Layer 2 of a small transformer language model trained on English Wikipedia (8 layers, counted from 0, width 128).
A neuron's activation on a vector x is GELU(weights . x + bias), where the dot is the dot product.
The model reads these tokens: "ast" "er" " V" "ers" "ions" "\n" "|" " N" "o"

The vector x that enters this layer's MLP at each token. A number n stands for (n - 128) times 0.027.
0 "ast": 149, 123, 162, 123, 115, 154, 91, 165, 136, 144, 160, 102, 125, 104, 147, 129, 139, 154, 123, 115, 134, 121, 127, 113, 142, 101, 103, 93, 130, 132, 182, 139, 122, 121, 147, 164, 154, 146, 93, 149, 84, 146, 128, 144, 120, 138, 142, 98, 143, 72, 130, 123, 131, 116, 160, 92, 173, 91, 177, 121, 137, 82, 119, 107, 167, 148, 109, 131, 179, 97, 110, 93, 159, 133, 126, 132, 173, 118, 100, 98, 125, 142, 117, 149, 105, 153, 87, 93, 122, 130, 103, 146, 108, 115, 138, 143, 174, 85, 194, 133, 136, 88, 149, 134, 82, 139, 153, 136, 135, 100, 115, 128, 97, 143, 114, 88, 107, 116, 134, 133, 102, 129, 98, 105, 138, 139, 100, 121
1 "er": 134, 107, 140, 153, 77, 138, 102, 176, 128, 129, 112, 88, 138, 115, 145, 115, 133, 127, 162, 158, 117, 138, 126, 112, 119, 106, 111, 127, 130, 131, 144, 105, 151, 144, 144, 170, 150, 143, 104, 134, 131, 168, 105, 124, 141, 112, 102, 118, 129, 139, 113, 124, 112, 175, 144, 114, 164, 120, 136, 140, 155, 82, 145, 120, 114, 106, 132, 129, 155, 153, 103, 124, 120, 117, 124, 128, 116, 119, 100, 117, 169, 137, 109, 198, 127, 144, 120, 126, 101, 127, 120, 120, 100, 106, 143, 138, 165, 106, 202, 137, 171, 109, 122, 108, 140, 100, 152, 127, 119, 89, 103, 116, 163, 130, 131, 84, 109, 117, 119, 145, 112, 134, 119, 126, 113, 137, 91, 152
2 " V": 118, 109, 146, 108, 128, 140, 94, 174, 178, 149, 137, 146, 98, 103, 139, 122, 111, 122, 145, 131, 110, 123, 113, 114, 165, 146, 118, 127, 120, 121, 141, 176, 172, 74, 143, 126, 90, 139, 130, 158, 125, 177, 135, 178, 134, 150, 114, 115, 143, 103, 131, 153, 114, 117, 142, 100, 182, 139, 95, 143, 110, 110, 159, 133, 134, 134, 131, 118, 156, 90, 131, 122, 167, 118, 105, 113, 139, 126, 142, 121, 165, 129, 143, 145, 140, 170, 75, 139, 153, 109, 110, 123, 106, 128, 128, 137, 147, 130, 141, 93, 132, 115, 127, 117, 140, 55, 117, 137, 124, 79, 110, 129, 86, 176, 137, 122, 138, 152, 142, 161, 154, 154, 94, 118, 91, 159, 132, 98
3 "ers": 127, 151, 111, 153, 93, 170, 144, 105, 139, 211, 125, 142, 131, 159, 156, 165, 97, 133, 137, 158, 80, 170, 128, 74, 170, 157, 154, 96, 129, 127, 81, 158, 126, 72, 164, 148, 127, 70, 96, 175, 143, 202, 96, 142, 121, 93, 108, 155, 103, 67, 138, 155, 95, 157, 47, 104, 134, 191, 88, 93, 101, 86, 119, 96, 117, 127, 109, 154, 142, 61, 95, 142, 162, 130, 104, 89, 161, 106, 105, 119, 151, 80, 150, 170, 155, 83, 126, 173, 124, 115, 137, 110, 108, 117, 119, 167, 111, 106, 160, 84, 130, 137, 61, 79, 161, 108, 154, 136, 125, 125, 144, 130, 120, 148, 125, 131, 232, 118, 164, 135, 154, 92, 97, 187, 103, 156, 185, 133
4 "ions": 144, 124, 132, 121, 109, 152, 159, 113, 104, 237, 137, 134, 120, 108, 143, 134, 153, 115, 145, 80, 95, 122, 126, 90, 116, 102, 183, 111, 131, 92, 115, 152, 153, 139, 212, 147, 101, 152, 156, 165, 135, 138, 148, 228, 143, 123, 137, 158, 130, 48, 126, 103, 90, 149, 61, 89, 121, 140, 109, 132, 103, 147, 120, 141, 138, 129, 131, 101, 119, 92, 114, 134, 152, 83, 100, 119, 116, 86, 77, 131, 143, 108, 134, 134, 114, 114, 137, 160, 148, 138, 99, 100, 125, 101, 129, 142, 187, 97, 186, 105, 138, 113, 123, 123, 125, 110, 135, 128, 122, 114, 103, 121, 141, 129, 120, 115, 168, 113, 161, 115, 118, 161, 126, 157, 129, 135, 148, 96
5 "\n": 178, 134, 115, 139, 113, 124, 39, 214, 181, 234, 137, 137, 134, 106, 135, 158, 128, 82, 135, 137, 113, 114, 147, 126, 121, 141, 164, 91, 125, 126, 116, 129, 194, 92, 171, 134, 130, 161, 101, 154, 181, 126, 127, 167, 118, 129, 115, 120, 137, 54, 146, 86, 111, 122, 144, 113, 100, 121, 106, 157, 139, 90, 116, 73, 180, 135, 143, 118, 150, 111, 141, 118, 140, 84, 122, 133, 112, 120, 146, 120, 110, 157, 139, 124, 118, 102, 118, 156, 138, 106, 150, 101, 137, 131, 125, 107, 149, 86, 96, 165, 137, 129, 130, 163, 83, 113, 114, 121, 166, 136, 63, 120, 116, 130, 127, 131, 207, 99, 148, 145, 128, 149, 100, 125, 136, 147, 119, 106
6 "|": 150, 149, 132, 140, 113, 92, 154, 120, 146, 230, 101, 137, 128, 131, 111, 146, 46, 128, 110, 161, 129, 113, 170, 124, 148, 149, 132, 107, 124, 124, 126, 112, 191, 100, 163, 148, 156, 151, 155, 140, 153, 137, 136, 112, 111, 77, 103, 128, 148, 90, 136, 100, 153, 126, 110, 80, 162, 121, 107, 136, 143, 122, 127, 112, 155, 146, 155, 111, 194, 125, 130, 132, 196, 105, 123, 119, 132, 138, 159, 121, 131, 127, 100, 136, 176, 133, 112, 128, 139, 92, 158, 155, 117, 27, 137, 77, 175, 127, 74, 128, 158, 117, 53, 159, 90, 136, 179, 176, 155, 81, 76, 113, 83, 152, 123, 111, 207, 126, 134, 182, 115, 123, 71, 127, 116, 154, 126, 116
7 " N": 120, 134, 109, 95, 112, 136, 137, 188, 147, 174, 144, 129, 118, 166, 152, 159, 133, 117, 141, 154, 95, 112, 116, 109, 119, 128, 121, 175, 120, 144, 130, 114, 156, 99, 219, 161, 132, 194, 106, 141, 164, 168, 141, 161, 120, 62, 101, 134, 128, 114, 131, 125, 142, 126, 154, 111, 137, 122, 102, 149, 126, 111, 102, 168, 166, 106, 158, 113, 116, 139, 149, 111, 154, 133, 163, 113, 139, 134, 141, 136, 149, 107, 110, 164, 109, 103, 124, 150, 153, 80, 115, 100, 138, 143, 126, 130, 212, 117, 105, 102, 110, 82, 77, 126, 77, 134, 116, 138, 102, 95, 57, 131, 124, 183, 112, 88, 204, 103, 156, 175, 93, 147, 84, 112, 140, 134, 109, 169
8 "o": 124, 168, 97, 187, 124, 156, 131, 180, 227, 178, 172, 191, 134, 94, 125, 137, 114, 63, 114, 186, 126, 130, 174, 134, 140, 56, 129, 121, 127, 191, 147, 119, 158, 76, 112, 132, 65, 154, 104, 150, 136, 101, 139, 163, 120, 76, 70, 90, 146, 85, 132, 117, 126, 38, 80, 94, 116, 181, 106, 100, 133, 147, 127, 161, 169, 138, 158, 161, 184, 32, 123, 104, 106, 109, 129, 135, 132, 135, 111, 117, 91, 91, 116, 104, 99, 78, 159, 194, 155, 129, 123, 144, 118, 70, 125, 144, 198, 85, 136, 138, 123, 84, 61, 115, 121, 96, 164, 172, 93, 110, 41, 132, 105, 123, 108, 129, 144, 130, 169, 251, 149, 150, 137, 116, 116, 129, 150, 159

Each question shows the input weights of one neuron of the MLP. A number n stands for (n - 128) times 0.0078.

n160 (bias -0.303): 117, 125, 184, 126, 109, 102, 111, 117, 134, 111, 123, 107, 105, 122, 111, 133, 137, 137, 144, 131, 170, 156, 132, 120, 111, 184, 120, 107, 113, 122, 120, 71, 113, 125, 112, 110, 129, 110, 151, 105, 146, 123, 179, 154, 119, 154, 120, 122, 110, 118, 139, 152, 130, 140, 130, 123, 84, 112, 184, 127, 135, 120, 117, 116, 152, 174, 88, 141, 127, 112, 150, 139, 143, 130, 160, 115, 113, 137, 120, 127, 143, 124, 205, 115, 140, 143, 131, 119, 156, 121, 137, 140, 101, 151, 101, 125, 131, 123, 130, 142, 135, 141, 135, 158, 119, 107, 105, 123, 134, 117, 124, 148, 138, 111, 131, 116, 111, 105, 121, 146, 137, 122, 105, 137, 136, 119, 68, 121
Its two highest activations, in order, are on tokens 0 "ast", 5 "\n"

n224 (bias -0.279): 99, 129, 127, 158, 167, 118, 77, 116, 118, 108, 101, 95, 104, 142, 111, 152, 89, 141, 123, 146, 155, 93, 137, 128, 148, 121, 121, 109, 108, 181, 195, 143, 125, 111, 64, 75, 137, 129, 99, 155, 124, 140, 108, 159, 139, 139, 147, 124, 121, 132, 135, 149, 136, 90, 166, 135, 119, 149, 132, 173, 157, 130, 119, 128, 127, 152, 118, 123, 129, 129, 153, 149, 138, 159, 106, 80, 130, 137, 159, 102, 147, 162, 162, 59, 117, 141, 105, 110, 136, 129, 141, 143, 109, 133, 97, 153, 118, 114, 97, 96, 127, 111, 182, 137, 115, 137, 94, 145, 133, 140, 136, 149, 116, 149, 137, 142, 95, 118, 109, 132, 106, 137, 159, 137, 120, 122, 148, 108
Which token does this neuron like most? 2 " V"

n455 (bias -0.120): 143, 132, 116, 140, 114, 91, 138, 90, 114, 135, 148, 133, 122, 100, 147, 141, 142, 156, 122, 101, 116, 177, 120, 131, 108, 179, 133, 154, 148, 143, 116, 113, 133, 135, 114, 119, 107, 73, 127, 136, 151, 136, 89, 115, 163, 155, 115, 123, 80, 105, 135, 148, 125, 155, 88, 136, 107, 135, 156, 128, 118, 117, 112, 147, 136, 123, 158, 159, 91, 145, 151, 105, 133, 93, 179, 145, 116, 106, 164, 95, 140, 117, 150, 145, 167, 130, 132, 134, 147, 144, 102, 97, 107, 155, 74, 111, 122, 133, 119, 139, 92, 93, 105, 156, 143, 156, 130, 118, 127, 156, 119, 120, 153, 142, 153, 147, 111, 175, 107, 131, 107, 92, 140, 152, 116, 129, 120, 122
Which token does this neuron like most? 3 "ers"

n276 (bias -0.354): 125, 161, 165, 138, 110, 95, 107, 121, 140, 116, 115, 135, 148, 108, 137, 119, 101, 134, 131, 163, 129, 150, 143, 114, 142, 129, 91, 127, 127, 159, 138, 130, 129, 111, 92, 126, 156, 124, 126, 89, 112, 147, 126, 116, 144, 153, 133, 143, 140, 195, 98, 166, 78, 112, 159, 125, 142, 148, 166, 108, 171, 117, 172, 120, 118, 118, 117, 136, 139, 120, 158, 136, 101, 102, 132, 93, 129, 145, 107, 146, 103, 132, 147, 121, 132, 127, 171, 126, 139, 155, 159, 99, 88, 116, 129, 117, 125, 143, 131, 129, 127, 145, 151, 111, 139, 117, 149, 139, 110, 110, 101, 147, 137, 120, 113, 81, 129, 120, 118, 123, 123, 131, 120, 75, 115, 152, 116, 107
On which token does it fire most, and how strongly? 1 "er", at about 2.1

n463 (bias -0.134): 136, 118, 120, 115, 149, 124, 131, 124, 114, 131, 91, 109, 125, 150, 115, 128, 93, 127, 119, 108, 115, 157, 165, 94, 136, 125, 170, 147, 136, 154, 163, 118, 94, 136, 123, 152, 139, 100, 113, 132, 113, 123, 141, 114, 88, 155, 140, 127, 102, 145, 121, 131, 101, 106, 151, 151, 117, 112, 154, 121, 105, 129, 135, 112, 122, 139, 131, 112, 92, 157, 153, 109, 126, 112, 184, 132, 82, 172, 162, 101, 116, 127, 126, 100, 165, 135, 116, 148, 131, 108, 137, 110, 138, 145, 126, 85, 156, 153, 130, 107, 117, 135, 117, 181, 137, 130, 163, 161, 104, 120, 146, 106, 138, 119, 145, 113, 118, 125, 102, 120, 108, 145, 106, 111, 126, 148, 152, 143
Which token does this neuron like most? 6 "|"

n354 (bias -0.074): 129, 120, 100, 124, 89, 141, 110, 149, 108, 157, 125, 104, 161, 115, 82, 101, 139, 134, 133, 127, 123, 120, 113, 103, 117, 158, 130, 127, 143, 134, 146, 102, 105, 161, 175, 146, 126, 82, 146, 127, 138, 126, 117, 106, 163, 158, 130, 122, 138, 141, 125, 120, 124, 140, 115, 139, 134, 108, 130, 133, 124, 115, 129, 145, 150, 87, 123, 155, 109, 168, 130, 125, 78, 146, 130, 137, 79, 126, 129, 122, 124, 140, 133, 109, 153, 125, 107, 163, 136, 101, 118, 111, 128, 154, 105, 129, 107, 142, 147, 114, 129, 125, 131, 149, 131, 156, 129, 129, 136, 127, 151, 103, 165, 84, 135, 128, 107, 138, 140, 84, 168, 173, 155, 127, 122, 130, 134, 94
Which token does this neuron like most? 1 "er"

n229 (bias -0.325): 112, 117, 136, 158, 164, 137, 137, 165, 131, 96, 103, 114, 130, 154, 132, 164, 163, 114, 116, 108, 125, 97, 121, 114, 66, 124, 166, 111, 154, 126, 156, 114, 123, 109, 124, 109, 173, 111, 126, 119, 118, 87, 80, 113, 88, 111, 95, 138, 156, 112, 141, 148, 109, 116, 154, 103, 94, 115, 138, 95, 169, 102, 115, 137, 135, 147, 107, 157, 129, 155, 129, 166, 138, 147, 138, 124, 157, 140, 150, 111, 116, 124, 140, 96, 157, 212, 103, 135, 164, 164, 137, 115, 142, 142, 120, 136, 157, 139, 110, 149, 94, 125, 125, 120, 170, 123, 104, 158, 133, 103, 135, 174, 139, 69, 78, 94, 87, 171, 129, 118, 124, 120, 146, 133, 133, 100, 145, 124
Which token does this neuron like most? 0 "ast"

n23 (bias -0.188): 143, 109, 129, 110, 152, 113, 95, 122, 130, 144, 93, 135, 101, 148, 99, 97, 94, 107, 131, 129, 117, 158, 133, 139, 170, 154, 145, 104, 111, 165, 151, 167, 121, 116, 129, 107, 135, 124, 145, 112, 144, 150, 106, 139, 119, 185, 159, 119, 121, 156, 115, 126, 121, 142, 118, 165, 166, 87, 155, 106, 150, 127, 126, 157, 110, 131, 134, 140, 121, 146, 139, 146, 115, 155, 123, 116, 111, 127, 168, 149, 126, 114, 136, 133, 145, 126, 113, 147, 135, 124, 144, 115, 150, 159, 122, 88, 91, 134, 96, 100, 137, 145, 119, 150, 116, 141, 117, 127, 108, 110, 119, 106, 124, 123, 122, 136, 100, 140, 101, 139, 196, 115, 147, 112, 137, 158, 132, 129
Which token does this neuron like most? 2 " V"

n179 (bias -0.111): 129, 150, 130, 172, 127, 118, 158, 109, 136, 119, 145, 151, 103, 148, 82, 142, 155, 133, 139, 152, 154, 137, 122, 141, 110, 167, 128, 117, 108, 140, 107, 123, 128, 164, 79, 109, 127, 72, 106, 133, 134, 91, 133, 75, 118, 130, 111, 118, 112, 105, 164, 149, 143, 132, 102, 124, 114, 108, 137, 104, 150, 111, 158, 126, 135, 170, 133, 136, 133, 135, 121, 108, 122, 135, 113, 108, 113, 131, 150, 139, 120, 151, 104, 154, 140, 133, 104, 99, 171, 137, 133, 197, 114, 147, 165, 95, 97, 124, 111, 144, 151, 131, 136, 169, 121, 121, 119, 133, 105, 135, 149, 116, 123, 135, 138, 142, 124, 113, 124, 154, 138, 111, 135, 125, 140, 106, 179, 81
Which token does this neuron like most? 6 "|"

n232 (bias -0.114): 130, 123, 92, 157, 90, 141, 145, 123, 112, 144, 111, 120, 130, 92, 143, 161, 135, 168, 105, 110, 138, 133, 136, 113, 149, 105, 137, 129, 155, 107, 125, 119, 133, 149, 144, 136, 141, 74, 127, 148, 142, 133, 114, 97, 119, 148, 131, 150, 102, 122, 159, 133, 133, 180, 130, 89, 93, 135, 141, 146, 106, 127, 100, 144, 72, 124, 137, 115, 137, 145, 120, 153, 125, 126, 137, 167, 137, 104, 124, 123, 122, 122, 113, 134, 122, 99, 103, 85, 117, 112, 131, 135, 146, 158, 150, 125, 120, 104, 149, 136, 139, 170, 136, 108, 152, 146, 91, 126, 157, 160, 111, 130, 133, 75, 146, 106, 107, 83, 125, 99, 111, 112, 131, 158, 80, 111, 130, 101
Its two highest activations, in order, are on tokens 3 "ers", 4 "ions"

n339 (bias -0.211): 120, 124, 150, 116, 110, 131, 66, 123, 141, 105, 131, 151, 105, 125, 118, 65, 119, 125, 153, 129, 140, 120, 171, 151, 139, 119, 102, 122, 118, 137, 134, 148, 121, 116, 120, 170, 148, 100, 135, 127, 129, 140, 118, 107, 141, 184, 105, 128, 135, 115, 153, 138, 120, 161, 156, 151, 129, 137, 126, 179, 146, 153, 103, 141, 62, 116, 140, 127, 141, 121, 181, 125, 112, 120, 91, 90, 127, 148, 143, 139, 116, 163, 118, 115, 127, 118, 102, 126, 150, 131, 115, 116, 140, 135, 134, 105, 105, 114, 135, 125, 132, 112, 156, 122, 148, 163, 113, 135, 112, 120, 163, 130, 98, 133, 131, 144, 126, 96, 128, 123, 124, 137, 151, 120, 102, 160, 114, 87
Which token does this neuron like most? 2 " V"

n465 (bias -0.179): 142, 159, 82, 175, 139, 140, 137, 116, 139, 126, 94, 103, 145, 122, 116, 161, 115, 151, 123, 112, 94, 129, 148, 125, 88, 115, 124, 105, 126, 142, 114, 170, 97, 125, 119, 148, 133, 111, 134, 129, 136, 77, 131, 115, 113, 122, 110, 116, 138, 99, 176, 109, 117, 128, 140, 128, 87, 147, 128, 144, 104, 158, 143, 131, 126, 163, 112, 125, 107, 161, 133, 132, 122, 135, 163, 170, 130, 103, 129, 157, 135, 121, 130, 110, 130, 136, 113, 139, 129, 156, 175, 143, 140, 134, 142, 110, 93, 82, 123, 176, 173, 121, 165, 136, 94, 148, 96, 140, 146, 96, 127, 107, 135, 85, 116, 160, 136, 145, 147, 131, 151, 95, 160, 128, 107, 149, 119, 107
On which token does it fire most, and how strongly? 5 "\n", at about 1.4

n394 (bias -0.209): 102, 119, 122, 102, 110, 90, 129, 132, 123, 133, 136, 126, 108, 156, 116, 102, 139, 134, 151, 70, 131, 126, 167, 167, 131, 148, 136, 144, 124, 95, 113, 135, 120, 154, 119, 92, 113, 113, 136, 144, 127, 90, 147, 141, 111, 156, 146, 121, 155, 146, 151, 143, 94, 169, 136, 95, 126, 119, 138, 138, 97, 138, 148, 134, 91, 136, 141, 139, 135, 99, 116, 114, 111, 145, 177, 104, 138, 169, 168, 125, 119, 141, 142, 129, 125, 132, 99, 100, 146, 121, 105, 115, 159, 123, 110, 115, 134, 118, 140, 118, 143, 151, 149, 114, 104, 131, 107, 129, 128, 128, 107, 146, 97, 165, 130, 144, 113, 124, 114, 113, 173, 93, 125, 183, 107, 140, 93, 137
Which token does this neuron like most? 2 " V"

n283 (bias -0.289): 143, 111, 110, 141, 149, 125, 132, 102, 118, 123, 139, 89, 132, 95, 165, 113, 116, 127, 116, 121, 163, 126, 163, 131, 127, 116, 131, 126, 167, 83, 123, 176, 89, 180, 116, 116, 91, 107, 147, 145, 118, 114, 127, 143, 90, 121, 144, 118, 177, 121, 151, 157, 119, 91, 106, 143, 118, 121, 158, 110, 114, 141, 134, 85, 115, 143, 157, 44, 151, 121, 138, 136, 133, 104, 144, 167, 142, 97, 122, 153, 136, 153, 109, 118, 179, 129, 121, 115, 113, 149, 146, 125, 139, 127, 124, 108, 124, 95, 138, 167, 129, 117, 133, 143, 146, 159, 131, 121, 135, 103, 151, 111, 106, 114, 139, 121, 103, 110, 148, 139, 95, 96, 157, 132, 170, 66, 106, 135
Its two highest activations, in order, are on tokens 0 "ast", 4 "ions"

n475 (bias -0.174): 106, 93, 111, 159, 133, 133, 130, 138, 145, 127, 133, 112, 89, 112, 99, 130, 132, 145, 125, 118, 125, 147, 152, 146, 146, 90, 127, 112, 120, 133, 110, 172, 116, 119, 80, 100, 107, 100, 135, 128, 150, 91, 156, 108, 148, 137, 168, 109, 153, 127, 152, 179, 158, 153, 133, 110, 113, 123, 109, 113, 100, 140, 129, 134, 119, 122, 125, 94, 124, 179, 166, 106, 142, 112, 105, 136, 121, 148, 153, 120, 127, 131, 116, 110, 140, 184, 136, 138, 170, 103, 135, 129, 163, 151, 131, 113, 128, 159, 82, 119, 131, 119, 117, 142, 113, 144, 98, 78, 91, 132, 112, 132, 157, 143, 135, 137, 120, 124, 130, 129, 162, 122, 125, 160, 121, 158, 112, 139
On which token does it fire most, and how strongly? 2 " V", at about 0.33

n69 (bias -0.373): 148, 102, 105, 191, 127, 105, 135, 100, 129, 123, 90, 130, 125, 117, 115, 154, 139, 127, 167, 134, 133, 155, 152, 175, 103, 147, 149, 98, 117, 154, 161, 132, 140, 111, 122, 136, 128, 136, 175, 77, 121, 130, 133, 115, 134, 120, 129, 67, 131, 131, 131, 135, 155, 120, 116, 128, 114, 114, 127, 111, 155, 157, 159, 138, 146, 172, 114, 109, 131, 144, 143, 118, 126, 93, 139, 120, 120, 114, 182, 102, 128, 150, 142, 98, 129, 129, 134, 106, 129, 136, 169, 106, 154, 137, 180, 107, 84, 117, 90, 153, 162, 169, 94, 125, 124, 129, 136, 115, 164, 146, 120, 112, 130, 119, 134, 142, 113, 106, 145, 120, 119, 102, 175, 83, 94, 135, 89, 97
On which token does it fire most, and how strongly? 6 "|", at about 1.5

n301 (bias -0.249): 127, 121, 123, 122, 143, 121, 99, 98, 136, 116, 137, 144, 130, 145, 88, 86, 114, 137, 104, 93, 134, 136, 120, 145, 132, 167, 129, 120, 118, 162, 83, 122, 118, 144, 139, 141, 117, 119, 142, 153, 116, 151, 130, 133, 120, 196, 134, 145, 136, 165, 139, 162, 106, 143, 127, 145, 122, 105, 162, 117, 107, 146, 163, 106, 125, 97, 145, 125, 131, 125, 138, 76, 123, 127, 106, 115, 90, 159, 97, 119, 115, 143, 156, 125, 139, 132, 153, 147, 143, 135, 163, 128, 69, 162, 134, 135, 84, 115, 132, 138, 120, 135, 142, 119, 136, 123, 119, 113, 126, 119, 132, 108, 102, 141, 163, 173, 127, 110, 129, 161, 119, 132, 116, 115, 136, 99, 136, 111
Which token does this neuron like most? 2 " V"

n116 (bias -0.193): 153, 100, 98, 123, 144, 100, 144, 127, 78, 138, 136, 111, 124, 142, 94, 127, 118, 150, 129, 94, 158, 180, 107, 119, 140, 135, 108, 126, 130, 127, 126, 131, 122, 193, 95, 101, 180, 95, 125, 147, 150, 95, 101, 112, 89, 119, 154, 144, 116, 111, 144, 124, 125, 154, 117, 123, 118, 134, 164, 103, 110, 158, 136, 109, 144, 107, 130, 111, 72, 115, 107, 153, 138, 150, 142, 109, 105, 135, 142, 143, 110, 131, 123, 127, 173, 111, 121, 138, 113, 106, 157, 106, 123, 139, 118, 97, 149, 146, 155, 120, 88, 194, 103, 145, 157, 136, 149, 119, 96, 116, 152, 114, 114, 145, 98, 123, 120, 86, 120, 120, 138, 139, 136, 150, 115, 131, 169, 156
Which token does this neuron like most? 3 "ers"

n388 (bias -0.158): 134, 153, 164, 118, 96, 92, 122, 125, 102, 126, 126, 147, 150, 144, 90, 113, 147, 129, 125, 120, 142, 168, 152, 141, 100, 76, 92, 139, 167, 148, 141, 137, 100, 162, 139, 111, 109, 115, 159, 127, 132, 103, 96, 127, 105, 142, 125, 158, 141, 152, 127, 105, 154, 79, 127, 116, 134, 89, 173, 96, 143, 158, 139, 171, 174, 159, 122, 68, 146, 147, 141, 109, 107, 110, 148, 146, 81, 119, 118, 124, 102, 124, 127, 103, 119, 154, 173, 99, 111, 132, 127, 117, 129, 137, 117, 144, 149, 107, 156, 133, 84, 121, 153, 115, 132, 132, 138, 150, 140, 109, 118, 127, 134, 61, 119, 121, 101, 110, 129, 148, 158, 140, 117, 143, 105, 103, 124, 148
Which token does this neuron like most? 8 "o"

n441 (bias -0.218): 73, 146, 129, 132, 135, 111, 145, 134, 144, 118, 133, 131, 128, 138, 164, 124, 191, 117, 106, 138, 112, 151, 113, 142, 119, 118, 114, 155, 109, 132, 115, 103, 143, 122, 133, 114, 142, 162, 107, 141, 118, 153, 136, 72, 98, 101, 97, 100, 141, 130, 137, 147, 64, 121, 158, 137, 122, 66, 130, 153, 119, 137, 120, 131, 121, 137, 110, 136, 124, 142, 153, 113, 119, 136, 146, 160, 154, 134, 149, 116, 91, 135, 153, 125, 149, 175, 130, 129, 155, 157, 103, 95, 104, 207, 98, 129, 105, 154, 98, 110, 110, 96, 123, 108, 166, 169, 113, 80, 116, 121, 144, 168, 140, 150, 109, 128, 110, 121, 117, 133, 121, 149, 152, 85, 160, 130, 124, 114
Which token does this neuron like most? 7 " N"

n161 (bias -0.149): 153, 138, 140, 126, 114, 138, 91, 113, 103, 115, 112, 131, 136, 117, 142, 117, 109, 160, 118, 137, 95, 148, 167, 156, 130, 122, 114, 83, 135, 121, 111, 167, 104, 133, 144, 135, 152, 102, 157, 143, 96, 113, 131, 156, 150, 118, 177, 102, 128, 118, 142, 172, 129, 135, 131, 141, 128, 131, 152, 131, 177, 109, 113, 110, 106, 174, 100, 150, 117, 138, 122, 111, 99, 137, 68, 134, 136, 133, 133, 178, 134, 69, 151, 124, 143, 127, 148, 138, 106, 88, 138, 113, 166, 139, 135, 101, 109, 116, 141, 125, 121, 116, 145, 105, 122, 101, 166, 97, 128, 135, 170, 121, 156, 111, 131, 142, 114, 131, 133, 127, 128, 131, 133, 127, 117, 102, 145, 81
On which token does it fire most, and how strongly? 3 "ers", at about 1.4

n362 (bias -0.341): 106, 143, 76, 159, 145, 116, 129, 94, 156, 135, 138, 149, 168, 111, 141, 125, 109, 124, 87, 147, 105, 126, 166, 146, 124, 100, 108, 148, 127, 121, 138, 102, 143, 161, 134, 107, 127, 142, 135, 112, 136, 135, 125, 116, 140, 112, 89, 144, 137, 114, 132, 155, 135, 125, 113, 130, 125, 156, 125, 85, 145, 111, 124, 155, 113, 156, 84, 134, 115, 121, 135, 95, 91, 92, 143, 160, 131, 129, 155, 127, 143, 112, 157, 89, 166, 127, 140, 134, 164, 108, 136, 126, 101, 152, 112, 145, 81, 176, 74, 175, 138, 116, 101, 107, 159, 169, 143, 84, 167, 92, 109, 122, 168, 92, 97, 130, 94, 127, 114, 136, 168, 114, 168, 115, 166, 115, 116, 123
On which token does it fire most, and how strongly? 8 "o", at about 2.7

n320 (bias -0.167): 131, 120, 108, 150, 125, 142, 133, 125, 100, 120, 153, 111, 138, 143, 162, 85, 118, 118, 137, 90, 142, 101, 121, 118, 139, 125, 121, 194, 114, 125, 128, 162, 137, 131, 127, 129, 131, 92, 157, 146, 140, 131, 141, 125, 101, 117, 129, 133, 158, 132, 129, 150, 102, 151, 141, 135, 133, 107, 160, 141, 104, 131, 143, 104, 133, 119, 100, 122, 127, 112, 97, 176, 77, 161, 125, 114, 156, 143, 134, 135, 82, 145, 120, 132, 166, 134, 127, 118, 147, 119, 107, 133, 110, 178, 98, 139, 132, 148, 136, 126, 123, 111, 139, 130, 155, 147, 153, 109, 131, 160, 124, 109, 120, 156, 134, 89, 147, 139, 72, 98, 142, 128, 113, 96, 97, 107, 155, 66
Which token does this neuron like most? 2 " V"

n133 (bias -0.243): 118, 170, 97, 120, 134, 120, 124, 124, 137, 135, 115, 126, 116, 134, 126, 153, 121, 103, 103, 121, 154, 107, 131, 127, 136, 87, 108, 105, 123, 146, 161, 110, 134, 127, 133, 105, 119, 107, 132, 135, 139, 97, 117, 98, 112, 182, 124, 126, 145, 139, 158, 112, 113, 95, 171, 109, 117, 123, 140, 135, 151, 152, 112, 142, 127, 166, 147, 127, 104, 132, 139, 113, 144, 185, 129, 124, 132, 111, 147, 92, 85, 161, 111, 149, 142, 145, 128, 135, 123, 117, 140, 119, 118, 147, 148, 125, 146, 142, 130, 168, 115, 149, 140, 135, 122, 156, 105, 116, 171, 108, 130, 117, 142, 147, 121, 106, 111, 92, 138, 157, 164, 100, 136, 137, 122, 69, 115, 91
Which token does this neuron like most? 5 "\n"

n33 (bias -0.280): 116, 90, 131, 151, 120, 127, 158, 107, 124, 100, 112, 136, 117, 140, 121, 133, 107, 158, 115, 140, 113, 140, 114, 117, 131, 144, 162, 151, 116, 118, 122, 143, 83, 138, 108, 127, 158, 134, 151, 129, 91, 148, 108, 116, 129, 143, 133, 119, 129, 134, 120, 134, 121, 192, 122, 94, 120, 146, 126, 174, 167, 122, 132, 157, 71, 137, 130, 147, 121, 100, 153, 162, 87, 135, 99, 117, 135, 127, 107, 156, 79, 88, 132, 114, 121, 132, 149, 122, 122, 117, 109, 102, 100, 180, 116, 118, 109, 134, 118, 132, 148, 93, 129, 110, 177, 135, 130, 89, 129, 146, 132, 154, 160, 146, 117, 144, 150, 124, 135, 141, 154, 98, 180, 164, 106, 110, 133, 133
On which token does it fire most, and how strongly? 3 "ers", at about 2.2

n202 (bias -0.307): 137, 86, 125, 138, 110, 122, 110, 110, 105, 92, 97, 134, 98, 111, 123, 155, 114, 126, 150, 77, 111, 107, 108, 153, 135, 133, 110, 147, 132, 108, 117, 177, 135, 129, 110, 146, 154, 138, 144, 113, 140, 123, 105, 115, 90, 145, 112, 119, 132, 133, 151, 113, 112, 146, 171, 116, 151, 124, 139, 127, 98, 110, 124, 159, 104, 151, 112, 150, 103, 121, 157, 157, 79, 110, 169, 113, 157, 89, 160, 93, 152, 123, 136, 122, 146, 146, 97, 144, 134, 112, 101, 134, 75, 146, 142, 178, 124, 125, 141, 165, 127, 138, 118, 142, 149, 126, 116, 127, 148, 161, 154, 106, 149, 111, 113, 171, 148, 116, 115, 155, 92, 109, 132, 123, 128, 127, 127, 110
Which token does this neuron like most? 2 " V"

n470 (bias -0.394): 114, 171, 108, 150, 157, 129, 152, 109, 126, 96, 84, 104, 134, 124, 141, 147, 102, 145, 112, 142, 131, 93, 133, 128, 98, 116, 124, 147, 108, 107, 153, 134, 130, 128, 127, 94, 98, 100, 101, 96, 131, 127, 79, 145, 128, 120, 143, 163, 144, 139, 87, 136, 105, 112, 129, 133, 131, 142, 149, 102, 131, 147, 143, 144, 152, 131, 125, 117, 161, 133, 131, 177, 124, 110, 118, 128, 115, 121, 112, 144, 113, 157, 176, 49, 130, 143, 147, 116, 148, 154, 151, 120, 107, 141, 133, 142, 147, 136, 127, 157, 110, 149, 131, 124, 144, 147, 128, 140, 158, 112, 75, 136, 175, 119, 98, 121, 98, 144, 152, 134, 162, 132, 127, 131, 91, 114, 114, 128
Which token does this neuron like most? 8 "o"